Layer 3 of a small transformer language model trained on English Wikipedia (10 layers, counted from 0, width 96).
Take only the direct path to the model's output, skipping the later layers: a vector added to the residual stream pushes a token's score in proportion to its dot product with that token's output vector.

Output vectors of the tokens that the questions are about. A number n stands for (n - 128) times 0.0094.
" Website": 153, 111, 135, 105, 91, 162, 175, 75, 75, 196, 148, 142, 146, 87, 81, 182, 199, 178, 145, 73, 143, 89, 170, 119, 97, 94, 127, 128, 95, 186, 49, 65, 143, 95, 208, 82, 164, 73, 116, 77, 118, 119, 105, 131, 201, 65, 144, 117, 121, 133, 127, 218, 111, 112, 127, 168, 87, 129, 145, 134, 125, 125, 153, 177, 91, 155, 147, 184, 138, 195, 84, 94, 117, 137, 146, 110, 82, 129, 120, 127, 198, 134, 113, 75, 105, 147, 116, 91, 106, 127, 107, 80, 136, 113, 95, 112
"shire": 177, 139, 94, 178, 147, 176, 146, 111, 100, 186, 191, 165, 173, 196, 116, 107, 160, 147, 163, 152, 185, 124, 94, 147, 86, 152, 67, 124, 188, 219, 78, 94, 168, 248, 117, 213, 79, 206, 178, 147, 125, 176, 116, 97, 174, 139, 80, 148, 76, 145, 182, 113, 168, 92, 131, 144, 79, 153, 142, 174, 187, 111, 159, 114, 115, 199, 47, 114, 124, 199, 116, 136, 87, 87, 190, 98, 71, 133, 110, 148, 136, 69, 136, 54, 71, 132, 40, 164, 50, 132, 110, 107, 72, 172, 184, 153
"off": 161, 155, 47, 164, 64, 115, 118, 206, 110, 97, 188, 127, 109, 111, 92, 140, 102, 201, 152, 124, 90, 98, 95, 124, 110, 186, 110, 136, 136, 114, 78, 184, 143, 198, 123, 149, 81, 147, 125, 137, 124, 86, 116, 144, 221, 70, 111, 140, 102, 192, 171, 140, 135, 171, 170, 174, 150, 142, 164, 131, 153, 123, 132, 124, 144, 141, 89, 115, 145, 111, 204, 113, 91, 65, 106, 147, 108, 173, 133, 165, 159, 58, 135, 155, 103, 49, 67, 114, 195, 138, 154, 100, 90, 145, 165, 145
":": 188, 132, 50, 171, 174, 155, 164, 113, 144, 182, 107, 65, 96, 124, 168, 162, 129, 133, 131, 151, 83, 69, 180, 130, 98, 165, 39, 119, 148, 116, 113, 112, 95, 127, 148, 70, 170, 139, 127, 88, 130, 107, 129, 134, 128, 140, 125, 104, 181, 129, 107, 142, 109, 123, 97, 143, 166, 143, 158, 126, 189, 141, 83, 126, 165, 100, 151, 118, 145, 149, 145, 175, 94, 104, 162, 120, 134, 133, 158, 164, 139, 197, 114, 167, 140, 97, 170, 147, 84, 161, 69, 97, 93, 134, 99, 72
" chart": 139, 46, 101, 147, 86, 114, 90, 78, 90, 138, 163, 121, 176, 118, 115, 116, 116, 158, 86, 42, 11, 87, 126, 152, 113, 132, 174, 108, 102, 245, 64, 113, 109, 111, 157, 169, 103, 173, 83, 137, 120, 53, 105, 137, 157, 159, 123, 159, 159, 232, 180, 152, 215, 157, 133, 196, 124, 105, 174, 155, 183, 115, 144, 197, 115, 190, 123, 124, 149, 94, 125, 180, 89, 105, 146, 181, 76, 117, 163, 82, 178, 98, 106, 146, 82, 112, 116, 103, 153, 110, 174, 82, 81, 116, 141, 107
" by": 156, 155, 93, 157, 163, 183, 163, 149, 124, 107, 136, 82, 128, 156, 186, 153, 105, 136, 118, 131, 85, 131, 118, 102, 128, 95, 142, 142, 100, 133, 129, 82, 123, 137, 81, 108, 167, 119, 92, 112, 130, 117, 114, 120, 94, 171, 68, 127, 59, 105, 154, 109, 142, 132, 109, 125, 128, 90, 164, 185, 159, 134, 122, 149, 157, 138, 144, 97, 166, 83, 127, 144, 140, 66, 164, 111, 116, 175, 121, 129, 157, 116, 115, 161, 152, 133, 114, 183, 100, 144, 121, 82, 101, 127, 92, 74
"ly": 133, 96, 103, 155, 137, 16, 178, 174, 103, 104, 146, 90, 134, 148, 175, 97, 156, 63, 160, 108, 108, 120, 126, 74, 183, 59, 82, 137, 170, 162, 177, 92, 114, 182, 94, 136, 95, 159, 116, 154, 129, 59, 69, 105, 206, 147, 40, 72, 189, 132, 198, 189, 129, 93, 101, 111, 75, 163, 116, 139, 163, 108, 178, 90, 151, 99, 186, 101, 158, 132, 130, 195, 121, 82, 178, 72, 172, 118, 173, 161, 144, 83, 107, 184, 94, 165, 79, 163, 109, 157, 101, 139, 162, 180, 134, 99
"d": 133, 121, 112, 78, 73, 73, 146, 162, 127, 103, 113, 105, 149, 147, 142, 118, 85, 115, 115, 118, 115, 101, 82, 114, 157, 162, 91, 102, 138, 141, 141, 139, 102, 102, 165, 117, 122, 127, 125, 147, 132, 136, 141, 147, 127, 145, 122, 150, 168, 72, 132, 145, 105, 174, 139, 55, 146, 170, 131, 143, 187, 160, 145, 107, 192, 116, 73, 129, 170, 158, 113, 146, 123, 127, 69, 95, 117, 77, 64, 189, 106, 163, 135, 155, 111, 160, 93, 194, 107, 129, 92, 115, 149, 74, 101, 146
"ven": 121, 67, 89, 108, 76, 141, 144, 138, 111, 154, 112, 121, 103, 162, 192, 135, 124, 163, 199, 59, 124, 104, 116, 143, 100, 104, 120, 134, 116, 149, 108, 121, 186, 170, 184, 97, 111, 177, 183, 161, 126, 122, 81, 103, 199, 141, 165, 138, 60, 191, 139, 194, 112, 138, 161, 104, 37, 126, 130, 94, 89, 170, 191, 91, 116, 167, 60, 154, 140, 162, 114, 143, 111, 135, 162, 60, 96, 142, 70, 114, 63, 61, 141, 140, 118, 88, 71, 121, 113, 81, 93, 96, 127, 58, 167, 125
" She": 101, 122, 143, 108, 136, 142, 113, 110, 102, 105, 147, 140, 108, 133, 130, 94, 127, 146, 130, 122, 96, 73, 133, 136, 104, 135, 159, 151, 136, 163, 114, 120, 147, 134, 106, 143, 82, 159, 131, 109, 122, 147, 152, 141, 123, 109, 90, 157, 93, 149, 151, 74, 100, 122, 149, 142, 118, 195, 169, 129, 106, 84, 183, 160, 123, 139, 164, 113, 141, 137, 98, 131, 109, 122, 147, 127, 183, 164, 131, 119, 135, 133, 115, 73, 143, 111, 130, 132, 120, 140, 92, 120, 141, 143, 152, 144
"an": 90, 86, 130, 145, 169, 135, 170, 183, 135, 70, 141, 102, 62, 130, 127, 163, 126, 115, 141, 121, 135, 173, 135, 88, 120, 163, 134, 82, 112, 116, 111, 143, 140, 131, 106, 139, 123, 110, 129, 131, 131, 122, 154, 145, 127, 159, 108, 107, 147, 161, 55, 82, 144, 192, 128, 131, 98, 140, 112, 113, 83, 152, 122, 113, 150, 103, 102, 127, 99, 147, 130, 170, 119, 161, 115, 57, 158, 85, 138, 137, 159, 96, 184, 145, 111, 134, 56, 159, 115, 148, 127, 152, 111, 92, 175, 82
"imately": 183, 95, 210, 169, 90, 64, 69, 117, 85, 181, 138, 131, 129, 167, 112, 160, 82, 108, 166, 158, 75, 101, 53, 214, 161, 96, 122, 156, 61, 202, 104, 20, 168, 118, 148, 119, 128, 148, 99, 116, 117, 215, 110, 121, 136, 134, 59, 106, 193, 227, 207, 199, 131, 196, 180, 137, 44, 191, 185, 152, 108, 112, 176, 158, 91, 142, 97, 104, 157, 148, 180, 108, 118, 118, 176, 100, 100, 140, 67, 28, 72, 139, 174, 71, 134, 134, 41, 180, 103, 172, 201, 66, 165, 81, 237, 90
"eral": 135, 167, 115, 124, 94, 109, 115, 188, 118, 176, 131, 135, 143, 87, 188, 114, 101, 170, 128, 100, 130, 102, 50, 129, 135, 65, 141, 128, 85, 230, 94, 94, 148, 126, 88, 136, 133, 138, 171, 150, 119, 172, 83, 74, 184, 123, 142, 143, 14, 144, 144, 182, 200, 192, 149, 167, 127, 98, 80, 184, 109, 61, 150, 62, 72, 74, 70, 89, 129, 172, 169, 101, 127, 113, 162, 140, 198, 176, 171, 134, 182, 113, 96, 113, 148, 40, 62, 192, 186, 119, 163, 89, 87, 194, 169, 102
"ebsite": 127, 97, 125, 152, 98, 217, 177, 82, 46, 235, 150, 89, 120, 144, 77, 76, 179, 192, 145, 84, 99, 150, 134, 170, 113, 100, 111, 115, 160, 182, 54, 108, 118, 124, 223, 129, 144, 128, 164, 87, 107, 94, 100, 114, 112, 61, 150, 74, 72, 141, 174, 214, 146, 98, 154, 190, 140, 161, 150, 125, 148, 118, 119, 128, 122, 178, 147, 158, 123, 194, 81, 115, 85, 165, 148, 148, 33, 114, 175, 111, 178, 106, 110, 99, 116, 78, 93, 165, 144, 123, 117, 58, 57, 145, 148, 136

Each question shows what one neuron of this layer's MLP adds at an activation of 1. A number n stands for (n - 128) times 0.0036.

n14: 103, 133, 132, 148, 118, 130, 107, 140, 150, 169, 116, 169, 90, 129, 110, 139, 121, 117, 169, 172, 87, 118, 124, 124, 166, 133, 133, 158, 124, 163, 132, 105, 118, 134, 151, 86, 133, 104, 114, 134, 177, 121, 141, 115, 140, 133, 127, 98, 144, 183, 168, 100, 127, 145, 101, 133, 126, 122, 160, 114, 118, 108, 138, 154, 158, 149, 100, 127, 76, 160, 160, 120, 137, 116, 139, 86, 144, 88, 125, 115, 122, 153, 160, 167, 118, 132, 133, 129, 139, 107, 119, 98, 130, 147, 79, 107
Which of these tokens does it push up most? "imately"

n240: 165, 120, 157, 122, 125, 159, 150, 134, 151, 73, 130, 136, 118, 117, 134, 110, 112, 111, 110, 112, 126, 106, 124, 173, 128, 88, 111, 120, 100, 181, 138, 124, 102, 106, 88, 134, 131, 142, 137, 129, 128, 170, 120, 96, 153, 112, 129, 96, 124, 83, 160, 102, 158, 136, 129, 130, 115, 160, 113, 165, 130, 130, 106, 154, 126, 113, 117, 166, 126, 122, 135, 98, 157, 155, 177, 165, 149, 141, 152, 118, 100, 107, 102, 103, 134, 122, 143, 125, 112, 109, 143, 121, 129, 141, 150, 140
Which two tokens does it push up most, strongest first? "eral", "imately"

n42: 179, 127, 112, 103, 142, 128, 115, 102, 137, 117, 164, 139, 116, 139, 139, 91, 98, 108, 119, 94, 157, 109, 113, 169, 121, 140, 166, 112, 157, 165, 109, 73, 91, 121, 102, 140, 132, 120, 186, 126, 153, 140, 84, 121, 55, 128, 122, 152, 118, 92, 127, 141, 101, 169, 111, 86, 117, 121, 87, 127, 169, 115, 132, 126, 117, 132, 96, 128, 142, 135, 103, 150, 113, 100, 110, 164, 96, 103, 153, 149, 149, 143, 144, 133, 77, 124, 111, 111, 113, 154, 118, 135, 172, 80, 131, 158
Which three tokens does it push up most, strongest first? "d", "shire", " chart"

n69: 124, 126, 134, 123, 98, 92, 165, 148, 105, 127, 121, 100, 119, 121, 128, 111, 157, 110, 126, 121, 86, 108, 121, 131, 135, 104, 97, 158, 123, 173, 114, 145, 132, 134, 138, 116, 137, 167, 82, 102, 65, 134, 157, 158, 154, 89, 119, 131, 89, 134, 157, 76, 121, 138, 174, 161, 119, 115, 81, 103, 87, 151, 120, 124, 91, 116, 144, 123, 123, 130, 129, 151, 126, 161, 117, 70, 130, 152, 98, 159, 130, 128, 135, 115, 123, 124, 125, 138, 123, 110, 139, 141, 108, 137, 80, 84
Which of these tokens does it push up most? "eral"

n195: 167, 106, 140, 162, 118, 127, 99, 111, 141, 132, 125, 159, 128, 152, 91, 124, 93, 117, 157, 135, 143, 95, 175, 142, 124, 131, 107, 134, 140, 174, 143, 102, 97, 115, 72, 111, 114, 139, 142, 144, 114, 118, 146, 118, 117, 140, 154, 95, 123, 106, 130, 100, 159, 113, 107, 147, 132, 165, 157, 168, 169, 143, 107, 150, 150, 123, 104, 114, 142, 135, 148, 127, 157, 134, 144, 114, 164, 126, 142, 107, 127, 135, 124, 169, 126, 83, 152, 112, 92, 93, 125, 114, 142, 88, 124, 132
Which of these tokens does it push up most? ":"

n71: 137, 127, 160, 158, 111, 118, 137, 162, 114, 114, 131, 148, 147, 135, 152, 108, 134, 146, 96, 107, 116, 133, 113, 149, 113, 113, 153, 146, 106, 165, 121, 127, 96, 155, 127, 122, 131, 132, 94, 124, 144, 128, 137, 107, 124, 160, 114, 140, 126, 153, 180, 103, 153, 98, 150, 131, 115, 115, 91, 164, 154, 144, 141, 177, 175, 151, 99, 133, 134, 110, 126, 108, 113, 121, 123, 141, 149, 161, 153, 100, 120, 115, 134, 129, 147, 143, 127, 121, 118, 88, 107, 101, 171, 138, 90, 113
Which of these tokens does it push up most? " chart"

n21: 89, 96, 73, 138, 114, 128, 103, 140, 156, 99, 111, 165, 92, 114, 167, 154, 102, 190, 92, 117, 145, 147, 161, 119, 170, 120, 112, 118, 121, 128, 96, 119, 128, 104, 118, 160, 129, 106, 89, 117, 130, 109, 127, 147, 107, 98, 120, 128, 120, 156, 135, 100, 157, 113, 137, 128, 134, 143, 140, 131, 164, 111, 132, 109, 94, 111, 162, 178, 110, 145, 119, 113, 128, 166, 130, 145, 127, 139, 133, 123, 137, 111, 130, 154, 97, 152, 97, 159, 116, 130, 125, 140, 158, 119, 139, 125
Which three tokens does it push up most, strongest first? "an", " chart", "off"

n213: 140, 99, 114, 119, 131, 146, 113, 119, 116, 123, 122, 110, 124, 154, 119, 86, 143, 158, 132, 89, 122, 176, 140, 118, 112, 128, 122, 114, 112, 100, 116, 149, 133, 139, 91, 134, 138, 120, 92, 176, 154, 108, 97, 87, 135, 156, 93, 99, 140, 105, 143, 117, 145, 87, 104, 128, 133, 131, 116, 107, 155, 147, 114, 178, 145, 136, 116, 134, 165, 128, 160, 161, 176, 167, 139, 138, 106, 168, 219, 109, 109, 131, 104, 157, 165, 110, 139, 113, 79, 90, 159, 135, 92, 107, 120, 121
Which of these tokens does it push up most? " chart"

n173: 139, 120, 180, 155, 125, 119, 85, 117, 151, 125, 120, 118, 131, 116, 134, 123, 193, 122, 122, 111, 132, 93, 126, 130, 149, 128, 128, 100, 149, 113, 156, 117, 125, 124, 142, 129, 113, 141, 147, 111, 117, 154, 79, 114, 131, 128, 116, 117, 153, 110, 106, 137, 151, 134, 128, 101, 113, 136, 95, 147, 148, 110, 97, 111, 105, 135, 137, 145, 120, 92, 104, 71, 134, 110, 106, 172, 145, 138, 153, 122, 146, 156, 184, 147, 159, 101, 105, 150, 140, 126, 138, 108, 163, 93, 90, 113
Which of these tokens does it push down most? "shire"

n238: 88, 109, 91, 147, 145, 106, 104, 91, 127, 158, 144, 146, 137, 127, 117, 143, 125, 75, 99, 130, 139, 116, 135, 142, 146, 183, 98, 124, 144, 124, 129, 155, 94, 114, 159, 104, 136, 116, 151, 137, 86, 162, 122, 142, 105, 141, 191, 142, 171, 138, 124, 159, 107, 137, 123, 146, 135, 120, 147, 103, 126, 164, 139, 127, 57, 83, 148, 127, 144, 94, 131, 188, 133, 114, 149, 122, 95, 93, 144, 144, 136, 104, 170, 94, 96, 80, 112, 158, 107, 172, 145, 159, 103, 146, 124, 148
Which of these tokens does it push up most? ":"

n12: 121, 91, 126, 150, 154, 104, 114, 141, 158, 137, 115, 111, 143, 172, 131, 125, 121, 134, 144, 123, 155, 172, 84, 126, 139, 117, 156, 123, 118, 149, 115, 105, 158, 144, 117, 149, 114, 130, 112, 100, 173, 135, 115, 120, 135, 72, 153, 154, 121, 124, 131, 160, 98, 177, 109, 93, 77, 130, 96, 131, 171, 88, 126, 130, 128, 145, 131, 136, 111, 108, 110, 142, 104, 101, 113, 149, 92, 93, 164, 111, 139, 97, 139, 137, 163, 113, 80, 76, 142, 127, 83, 127, 136, 135, 104, 128
Which of these tokens does it push down most? ":"

n105: 164, 94, 125, 124, 99, 119, 166, 116, 131, 139, 136, 102, 144, 130, 105, 195, 136, 139, 132, 126, 94, 114, 149, 114, 102, 122, 119, 122, 77, 146, 186, 131, 124, 128, 124, 123, 152, 110, 127, 117, 164, 104, 109, 156, 141, 144, 145, 145, 152, 163, 116, 126, 99, 132, 100, 131, 168, 150, 161, 162, 148, 122, 132, 165, 186, 176, 89, 117, 141, 136, 133, 155, 94, 140, 93, 115, 148, 105, 88, 117, 116, 123, 78, 115, 131, 132, 116, 142, 127, 146, 122, 111, 127, 144, 113, 152
Which of these tokens does it push down most? "eral"

n29: 136, 117, 126, 113, 128, 84, 108, 105, 91, 163, 95, 89, 131, 115, 142, 122, 147, 124, 156, 138, 143, 127, 110, 144, 120, 108, 127, 172, 121, 141, 149, 107, 151, 111, 113, 157, 142, 137, 162, 123, 133, 164, 135, 137, 142, 94, 120, 111, 115, 187, 100, 118, 104, 128, 140, 110, 99, 113, 162, 122, 158, 105, 115, 166, 118, 143, 152, 124, 127, 139, 118, 123, 151, 135, 132, 129, 158, 103, 140, 155, 109, 118, 134, 132, 107, 131, 76, 130, 144, 97, 158, 151, 85, 176, 111, 136
Which three tokens does it push up most, strongest first? "imately", "eral", "shire"

n234: 110, 114, 133, 89, 83, 144, 134, 97, 100, 135, 164, 117, 151, 91, 133, 118, 187, 146, 105, 107, 98, 103, 123, 142, 150, 111, 110, 93, 151, 123, 120, 152, 143, 111, 156, 125, 124, 131, 89, 95, 139, 159, 114, 93, 120, 111, 104, 112, 167, 100, 164, 87, 104, 94, 124, 150, 129, 151, 109, 119, 97, 123, 162, 151, 144, 135, 146, 136, 125, 115, 114, 122, 159, 140, 159, 145, 134, 114, 158, 146, 132, 170, 127, 138, 155, 94, 140, 168, 133, 173, 122, 137, 110, 144, 119, 150
Which of these tokens does it push up most? "ebsite"

n245: 63, 138, 179, 122, 119, 132, 129, 148, 163, 116, 95, 146, 134, 153, 116, 134, 116, 134, 129, 121, 156, 108, 119, 125, 139, 141, 129, 150, 119, 153, 162, 100, 121, 154, 137, 70, 117, 126, 179, 157, 86, 139, 151, 170, 82, 156, 112, 127, 136, 128, 133, 120, 133, 119, 128, 146, 112, 156, 154, 122, 130, 122, 85, 109, 128, 138, 90, 130, 126, 156, 132, 113, 114, 187, 135, 104, 103, 134, 100, 115, 143, 122, 121, 149, 113, 181, 140, 98, 124, 118, 158, 52, 138, 145, 106, 128
Which three tokens does it push up most, strongest first? "imately", "d", "ven"

n92: 142, 146, 123, 147, 101, 125, 132, 125, 131, 118, 99, 100, 151, 86, 132, 151, 136, 132, 121, 180, 126, 141, 163, 114, 137, 144, 133, 121, 101, 142, 154, 158, 123, 130, 110, 114, 115, 152, 98, 123, 133, 131, 104, 120, 90, 134, 135, 138, 130, 112, 159, 111, 117, 115, 119, 58, 130, 117, 80, 109, 89, 157, 153, 105, 119, 168, 146, 119, 138, 144, 165, 124, 142, 115, 147, 127, 115, 151, 136, 104, 156, 149, 117, 138, 156, 157, 144, 131, 124, 150, 98, 106, 145, 138, 111, 106
Which of these tokens does it push up most? " by"

n70: 95, 143, 140, 103, 146, 168, 126, 95, 144, 185, 101, 154, 122, 127, 158, 168, 103, 131, 154, 125, 82, 125, 122, 109, 137, 154, 172, 131, 124, 95, 124, 94, 121, 138, 120, 145, 144, 116, 107, 175, 136, 139, 133, 121, 123, 160, 125, 119, 138, 112, 155, 166, 142, 102, 89, 121, 163, 53, 128, 124, 152, 130, 162, 111, 120, 163, 125, 93, 118, 92, 106, 117, 125, 98, 105, 165, 105, 173, 124, 105, 151, 181, 125, 143, 156, 150, 154, 148, 107, 115, 141, 116, 148, 134, 70, 88
Which of these tokens does it push up most? " by"

n74: 140, 112, 97, 157, 112, 142, 139, 157, 161, 92, 132, 122, 119, 140, 133, 156, 102, 163, 120, 152, 160, 116, 132, 103, 144, 97, 118, 166, 135, 117, 157, 132, 116, 119, 112, 144, 141, 125, 117, 128, 133, 122, 136, 112, 124, 122, 158, 121, 129, 136, 117, 123, 133, 147, 111, 125, 128, 131, 130, 120, 130, 123, 146, 111, 164, 126, 125, 135, 118, 129, 100, 148, 139, 115, 156, 96, 119, 120, 122, 148, 105, 110, 130, 128, 86, 137, 135, 87, 128, 137, 87, 121, 128, 142, 139, 126
Which of these tokens does it push up most? "ly"